Layer 3 of a small transformer language model trained on English Wikipedia (8 layers, counted from 0, width 128). Numbers have three digits each and are written without spaces.
Take only the direct path to the model's output, skipping the later layers: a vector added to the residual stream pushes a token's score in proportion to its dot product with that token's output vector.

Output vectors of the tokens that the questions are about. A number n stands for (n - 500) times 0.0049.
" Coordinates": 494470675442548622750534365480498458590531530424494525457466437393534542565505632417621493409458442559420460628509399414440573539575595422424451439345501371543436610620447461572587485379498470517520373505600635519498561541533557687482378554367603508442613467508450411466470454361649421585452466433541413420472549612454379539505539520493424530563473423476495350657513393414638518537600
" Pertusaria": 614688607289458712684552509389664299595610724456469405424600658298646447902512555334651588318461601785438718530786524366443705663543554375453570563424548405396291551602481395564589317365240600537352606389532578543400322331587432646556387699474616561424546347682424485406452403414560576445409384381361355446619545391421287537433393568370229405670450372603693362614565402546583372562457
" Article": 579399369413405563538466500490636512565609588462468450381469600503731504503516549289513519484470503471456501526572538375497596520518534503489488550461480524488374579604481526637544481469518441589438481506481561540404408514618381605578487689528458530464527412533407522498506408419532524580526492350433512403441488406473471525508501581434312443575510485515530536627559518494616303512510
"Area": 445565641409532565542532464551688351566584600580487489418440473357517449675432377458510579458316632444487452669576462425541599607480603430368455571341481430475436506561509466586526455560353633569492551474422736475354456477597512660510460631447636686515613564475301439574427448377622473485478394355442335547432557483503403650405509628552464331540426431577638493695428326429495422515490
"Appearance": 583584488511538358358498421427598458528646480511547396388381613445609558646578500316718482593461590384495649500579509371538537548468554525449465522373546528475469559619475427550667437560275564414324503437521554570514440478541492571538487513401562503563587519591487498498549355478670443512334500384355384393496418440508374595398341631453466373607512428495640474579587518600669461533516
" Тэ": 659618542274430620598558518446713416638657668403455432333570704343677454856576592374729620342424597724399703550904539192445750735507562409324579610416575363443257609714521336580651343384348633598368590432522608536398390376580402681536431633455590599383560374618420474338405232393576646436399304381422380398550544406369025587399356651397280411614441275749601273705557441587564417579421
"IUCN": 554363599391392673672519483554759581500540556588635438526329500493710497554548442286559597361563647511402600660642457518677612611500654521392503576466677398668463693545394412661544399491343433567391487503570515514374381312570351539570285523383705453491616476538283395470646435318477577402459373511374423469440535503540395474384493488561438393446457297555602506547653319509692293551368
"towards": 510521577525457566617563324394692446568518535467536480478637618401533454610440476431708457478430505540456606442684422579574646528510517315458545455477369447529461445565395448476451491414323449511342510484456502461578467434623328546391510430682468605571594479584370588485373405303556680554460516418521518299583645581360408507578463691478345686473446528620601533457442481550405513542513
" Succeed": 534423606461489472622563471560457572614444470579411508480460582426654489561594386446515624518516580481439525502520448291508683688565559538478450516394631464530407493558526469656436582530550560693360492246477511693374595553525518563419312641370650643410694508629524590324448264348605761513388357404521598390365524519343324551549310510479362505365628379614487380666619455261522376541393
" females": 602570651391578425532481401469488440525562655539609542386430602460619502651569326504643624404397631648458558554635355475547458541524526444447507537603475423565444687527399502609634538583299404578427474610420612525448519380359440656576390563324591449564443424456415507414620487414537508549350424453430470522510647423406492489378286463571522254588441522638523387557541531409532452529470
" Order": 505407491494507521477462499524497453538543604548545420503374599548641675447609485494529552388444459471534525515512567496505618539522538469467520551507538485463427485558423355536403507522479498545443618364462572605483436463617432567637509486439654627598459465575438536416475435397639603514462486514394365487356512469465368535456531484457343424560589470470521491531528395474492494513540
" innings": 556459568485412430491575454458498449509660517603544426450494739495490468635456543453530623416461493588515534551610548385587485621424474589401623598518578285611577473621370546398626318561335409457557361494590636549423431562602404560497573536393429549531559449683510507427566495421515503464399432492398441581491594407419429463436500496448466472537451457569487352571527321505503476525526
"Scientific": 526468409493543424453537417467682537563668664544530354478438457473471538575465488349553607374446562562488672512646465574554522658582681459442431401436509439640439612457424307578567422540507629502478520461528479689377547502582424597551390648358690510514514440549326464465456374367557515475455394274512465603440393566559383548467471598368419509479427532549499502596448431567635372529450
"})": 561403548417488483601709394571681463646636653504474504450438504378606400748481441387563546343462669460476406410558510479413502639436422391418478430531558442551536592492440527501621388494449489553581581546376646583474656366719548567473330587519510410552650412625429495306485456479690393458444490411560581478538469429516365346461277520420418366614483550572494333729360559465610487541467
" Grade": 506514465530448618528597497384574457591565523421562566324497463493551575480286496312572442454491449723441504580554436467563543565530485440463493519362483447339561435577578472597569437551378529460499553495424583664506527538531506496631450620531501669469583376496439446477527435325487486515526482387465421472497555563543396429497454560443552358695643453461517422548612535495620332523449
").": 556346421513455449503596345511571544606546762403487461468486509470539452680362471447397467531513612453500473462524512431445609571500573520443421427539539418644547503441337597553522460523480414591466412589417569597503551411509425508548444648536424613511509515430559369375398488473608672608476624555605588411521492363540490478511438444483418517480472547608433430539472574405524448499477
"Section": 541432390547492609592469458415615477506604468508415458448488522504602449593495538434593473418478494437514535475579491391570596579430529408407467540523498491478492594534530429580519411499504550556403531434470664552445461448553463561566466550572496533534543493464400509403460375447555459577502492382402474529403621440516379602499533580403317422625530451592500544533617492452567465530558
"Eukaryot": 566471447355524447570512572477622526492611620382524151397384591387620531652483431408624596291503718720559544524848600448676559655620563394510612485374568483585465435559418389540574461542392612493546398470603447577307567413648344596575434710551506708457551414552406515407541454390651442528383350247478361447461444540390356530520571570365354341500459434451552473532497469459717379546423
" Census": 521408573323522624473462372635551383498609481590529387392370629552637527627580349393508536519337561544389488541527591499444487627460605336403387547489558436512483502624544527675486457463465531459371366446488468699467472468526538702526456649447666560446677502435430464597609513316561480542568421491473487492440532442473381474497550530481488367524377453502631371552539530488591460533429
"rthropoda": 534609525295447534547555545444644648542611557430625349550184681270516450635379574417623508467434605671432600515566347535604581579649705423378502482555577292505397561560369435665613523542450680493224491591530571511374594445727293539680361567337579590486667387559425447453402377512655440530404476324391615498562437517495269525446501433440447418613264384501532429751383384627718284546522

Output weights of attention head 0. The head adds the sum of these rows, row i times number i of z. A number n stands for (n - 500) times 0.0012.
o0: 737522460319669631506306380665527529343354535644611300341513437462522462536479297395704554178414511657522595581550587553617582483305559424333537621477460531513348614508702567580438554434510658601300573402369541475611589427465545630528580293519727414544670523636618613368642636458663572422384434469328479505213610579217349494515578296338535473463419621548433554566597459361641353663468
o1: 540447468787187395319347480447612475557318456430630436498623569672515646487508727467392488369341454496469538504646599627640644615675451552696592606541512541298527630267460555597494607203507430600475397499561430545394357605621376377631563449578323541340701736273521382493430467126458699676394599427658461504326607270589359543630555311602482417599547432618467373807651403531464532331368
o2: 464551571399520451434361426499452671640621435525646423708586342627377461467294332453510628570470361484317423679554395676543409502505618500532533498596555343413618493450567485592487611634617603622506460684598492284473520746297624382517422590569346339394486465506608642443235605537474450675324502261367465635452697670603272445554424282668648653321389339335447639491442517619491469552582
o3: 673346457512449742561403426159616472557514474422542532440378515693667556474516527442366608396467524187547485381640496722705633419424428512437423356536218455370715461377513415481420447650587429425461487404576638687397540481409727419429685517626334423637351347479544486367385588372512429547544567472620645281533559475827529459497748580440226515557468559438511496204619578629687596580478
o4: 554408194478543428460375463592630520426699746620460437519262488538540316537439448446685505569541567441543509673421593623644550461496576422564254388349297574429526468399641571477649470508445662562648491472583642573494314561544500517533538757318581525469418582630289539509433548361530407603254528385475492562353637519427221667578574424489490636637341339476519375491431471673526388445569
o5: 586591637876738430683378450282587572523440505398481615625561307367525429539127580631593392699573496586704590453462225496626548686605566474525664475441361404278465475593594528490611593501328444400371732371461455618452472425535543241605529582669654426490413393399287512566511497479592394522525550712490166031443544501516708343575651463347617626607500413415388306368496590528540515427479
o6: 498544324564629496512647516552490392451558631545625765361282632275953474500402508346411419631440468398500476404579425668687212482483490545556463388443480525748717669360257451459552535418490463730416603466532712652582569287382505563504523530443515495599405555293470499359219645360666394514390390525506675481762602535390509550353482431423432548496296550394433473668458699714514455167529
o7: 606444668470546759348575580338513466595528278422362397589293644163509467391640764652343753670422261541340633452600497382521340771494497552446528442585779500633627486418549505571561467707549610569658435523327542389396502623644408497383407439311416491288243537344421482532555250574457397488529488657705422616539544403387519525565538429547678441441532444695389479696503469605395410567429
o8: 544455607411480577396473394730460291572551641409393268482618386576381551447442543665473537395302389742302878492528424332588459463468532546597374447322606587516730626639730571419497468330450468494530489387396441498614713528426480659641493587676553594434523426544481520521600502500458492546222661530717612430442597451508462635425580607426291486524227606514533595172513374488512541444283
o9: 579490684416571572376509666264323542605411419739782440554390513643545499388422432518374616585587621717352578399463555498589308453578503310428330378430132415370564629370629604269445265442463527744497639589323443429364485525448384581496386376600621428441474764450355580604514535568465562434722516473600757402428539673695537257385634355422655449551445387725566660449518546538487615413396
o10: 323532644468331439385325566543463559294416483546559610499504524554573497313587455345565668664748577426558600426281516644424335478482543590684481318572711563326321440611616230522417682620564500669429687473331677417271459455491472499581625656518630664492488475715562538594437564482581564290362450386694762550389624553370481411446417361326659427363662546344613393393518582438441360452411
o11: 415374678194485529497439298389721506447388331463542563652601444681615545545558390463545487641460352595369453370669381392670509342362632378487502463638393284418579568470413600612575517426545421360610346405473429433597459580541403627495550841482685602570867449420281340478618613552637430347689677604464388481562467452484598377618430451501482252619538728487533108534546481508531553601627
o12: 518425581541539641221339738494742434359396421511482407433476507435631518400246462586382492428528387692656380260644426553348503405421366584449545580365545554492620574571732384575694634653323362530506714484610445600514658422899538397598418396506511497637628662679545349389428342618402480418584644378435320523652254418641419597479553431529545409558495364444454501556525500592423449526379
o13: 723471826576463583599540547501393524550539534671590278419475520578492432407499410232383506587409507537435739459516408491553838428306554433461387434260426442675496557552716575474519535673385474331560542434347777667553322565488612381477347501533374227591583449483542462128722484428488462410513531638526454395724511552426378579317544560404388382594492489450387337607415665439669859352649
o14: 411692561439448464408545583304591185459303449422621542462503409562444651316495448572483392579285609519513490326703525332516494469446359586494677649723278668300409560530662465473448357329426468564378616534474626389683300494593425403522619273614727514651621407455615521645274472423485574240620525557546610211613466639368513564563595616289473692603508624911494615460315486541281648344791
o15: 466681440434270671699854662416575394556616747513335517380499073459514566462373409554665259434554122389485580430366811519499620625724427519629532659393680546555542496426616514420326436482686672479343230422458380337537546491523464332531526452309672547720633411457402709433227471315565590642671545623697325622528438409392398534597417414344633431519622470420577673654517370259721512284445
o16: 284748678412439482824509551693459516517491365373408573616483476403721531554321374342290362303479564440450626567623458375401562345430524471638432527604508472644524669689598486543453381382573610618689341468588492389592458315463607581498361587530598409381826634382646305450529605510515199535330416284517594450316628584704529325581608482549479553507636621481357590443478555488488475455260
o17: 548341562652481301449550519476642523556679714536660622280409435550401706534377505398497564478451587400592493354607506548574458582598538556589644503541638521478641504536398438548253278402429709533568472441378525610372594667606577497634560475504555621457476422329440414309584444642338358434511866609309524617224575379474360360501175512430464456608630404599408435398563437516523486498444
o18: 625556382579503545447490509683546534335523504307619567559449654413558558527429197504609593495469301384354583526267607464792697481507411505596328570404371658305563502701651620422431582657328489450591607396334400664589605534544552499552394292640349291394372279755532518458499401445580464505417624362363616348317447888589510221498425669435348542541566575583524411343595524586479540606601
o19: 667468474428526663534557588630477542517527296379371810358607640544362292525604494608409425331534572650307532458426702405649347362366548590523462345462480497177511684500646594675403792268405407401632622435609422449638418469620507499277567409592508464561597530498584482382300575366401533454472268462183494394544543627552531339464551578444488644668615505375421597617693416580493659574563
o20: 594486465280414532511370384534338606613518561546599203673536517568661537447476551515441465516419365510316474519520424490749759294696489708573444323331588620581466561279320252611339645580342506648555548593454451541618828419461542475581380671632466350552322674642549498617552513612362324841433440498387232301529426444454418458548649719518370576541390485384301662832609195514608444330462
o21: 404707449247197447483392428679395544575554361747571658507610646385368494570451443452656397509491510555591418663310646381278344734623483510524343551465519537926305517530592355389590646445553504450451345287483692643599543482454421480339415572836646519501386336375394652611500480688266300515292426613534628748595297705610227516273386300612429506634724465442400410631589471423654659404539
o22: 563271509621287503571701307374383314525519609455468485421655431773362227482527600531559462463629330585608416388518591724240281596591592284372503425495456460483417611513422585655496709443520411514560552364367536410567506350618433453449376343627598441326455691551599725484603393474688624418379715393645604541501328628568498571438550543587475422500326703683361629406337517538731371620386
o23: 441264427623431596747337415594399483389447423598527403269733455539560336307632609631525562527381507549580499602586231147510464575493450648521295198266466402556458553533610452539609440715525271621431451644442658502484877747725449700418502390634492602360233752536500478228348235432374672525405554479474397622653642444720541570613582453435499552589396467602431347573660558258468680513634
o24: 557394393455491465605341543763445495506610482524639498372416536500611349402559640448665284651380698338484682518537509351299481317555529577380480504527303412509610671514407301584335522371447401376604618403577449452580618402616573457611388442504508483490555609609674389674532415629681559445460338402322579862354363680270568536479232499469423560559505605613594665793352418490485564576303
o25: 320330637525452700448532644486497570532533489605691529469319577395589192349171409856359497428320431222633490414439535662439429484424441441574532494626439557464620574400450407456219478643677450565521478430517626509829648603548446377439578461651456491327598677419642608480543379570450535681390477720730641461567418423597416443492548410495359399482355430628412505539343609531633580286614
o26: 557351492477482449588395381644734564590581708440324467566585514445167585517552352546539383402424404695533500415573533592453260450417641554503452367381475590562452261581586459308574600471324319441761530279550730504601441532435530547250487357811411448559396650423623671386348495633476410497423342318608658365592723443404679640576404491475464651631495696582590311508497634537622521459283
o27: 412563533341655660527521408478373546492593469396489579510360686522443550418542455427369622623810529510566452460592528360305527399489528508594440676186441515548524485305389315415608316567555856489570414476559331430571474532349516607306596480391727597477494646592569405519480611339495500542309285547448519577541405667601387576706582550579243101450495335615791469647409639399485511650427
o28: 682325465397578436442467591448469664534389600259384540681578430417455640702495550488275598411377517555551521587464563495547732273725327485511472492364553399593652424322627547662493481460461326422559586346542368523691738569573558491641528441470351304527524410621719427474300339678592595456540452462587530648347567540720412277527570361389346605585411480454603455670524604270375445404510
o29: 677313500221526418542453602373443429585538634533589283424416706544413430543492394567417580388501408443439412491546556670663358308579456490476540569408420332707552205600448404542571479547423341363433540396800675473526661659451585551307300457548183613761671626356531565463419633555330461489403485638560478475555607539305541395651318547439524557481444391352745587547640619566692564686426
o30: 554689580700447521447575374596334374642467480551315669379618390673484695583510374440356288538413583537432521709499364487416326592343232444363466548629385583686463582194483687448579334514419592744661467566543469556666470318463583534529607437362580385564584497564561487302493520490344432390543558548633435578331633529600536502351599422562595195300618608640595426454464441340466476776557
o31: 407467625424648266483660352534475421695474424560391520617450572608541580446526544460421537564245414444535570669554465597602689550480513359461318815401679519493605592710366468341542510618411541474505328595476549722554534723410613538612268360384348622502520683667270441686490151536531494532577323325627313477411481628518657442334316319587437441733521483529317465622555414465485470380503

Each question shows a token from some text and the vector z that the head gathered there. A number n stands for (n - 500) times 0.0096.

" |": 576634465533606586580530635333579740493682472729376464579518554592438385434534642474423624422557
Which of these tokens does it push up most? " Pertusaria"

" of": 523637483581624573656642629396470660511656393670345553505422583516533519474558474521434540580633
Which of these tokens does it push up most? "Scientific"

"/": 421709454721598734769547501652452732532949399487560865568444679610382525406661545309407568562672
Which of these tokens does it push down most? " Succeed"

" ": 548647473577615585639615652408470650507676417654353534546444565513536537475543482506434548590644
Which of these tokens does it push up most? " Grade"

" Preced": 570621478591546558599517593270601582599556352622336537612637586584543600497479522578461606543655
Which of these tokens does it push up most? " Succeed"

"ed": 572704483678569588653573602369523617548586451648344537609548744458501560505594375555514528574620
Which two tokens does it push up most, strongest first? " Order", " Grade"

":": 536694422639619616590501710417497807591680459668351656584465730600567696413588439668427623513607
Which of these tokens does it push up most? " Grade"

" Z": 525742455637612505663658626423491608528616458672320527573482631386533623479588455507498512566667
Which of these tokens does it push up most? ")."

"er": 525635386467646553526686711421393743571658346617385697463402570685572432438561437481359522570569
Which of these tokens does it push down most? "towards"

" Pop": 551659419547653382641658589352480695586624478579386547513424633624432544527556455591447566550664
Which of these tokens does it push down most? "towards"

"\n": 522764495734554581653576633385527572548589465702298545605504778388541573482638354548541489584644
Which of these tokens does it push down most? " females"

"ru": 518693429608611577607561665375466709572650471638332600556489633519529672462585465558426587556646
Which of these tokens does it push up most? " Grade"

" Gu": 531689466540624525570588655367491693495593427612374542530450590526540598560574499552442551526611
Which of these tokens does it push up most? " Тэ"

",": 427689462703605708770548507608459712535913402504545820566460663616378528419650535346414570567667
Which of these tokens does it push down most? " Succeed"

" by": 519747492697567553644582630392528590546598456696317551600498744408528567481619383542534505564644
Which of these tokens does it push down most? " females"

"|": 576637459535614579583537629338572742494678465711383476574511560589441394452533626484416618433557
Which of these tokens does it push up most? " Pertusaria"

"-": 519764495742548583650571633386530568547588463704296543608501792388550574485641347555543487580645
Which of these tokens does it push down most? " females"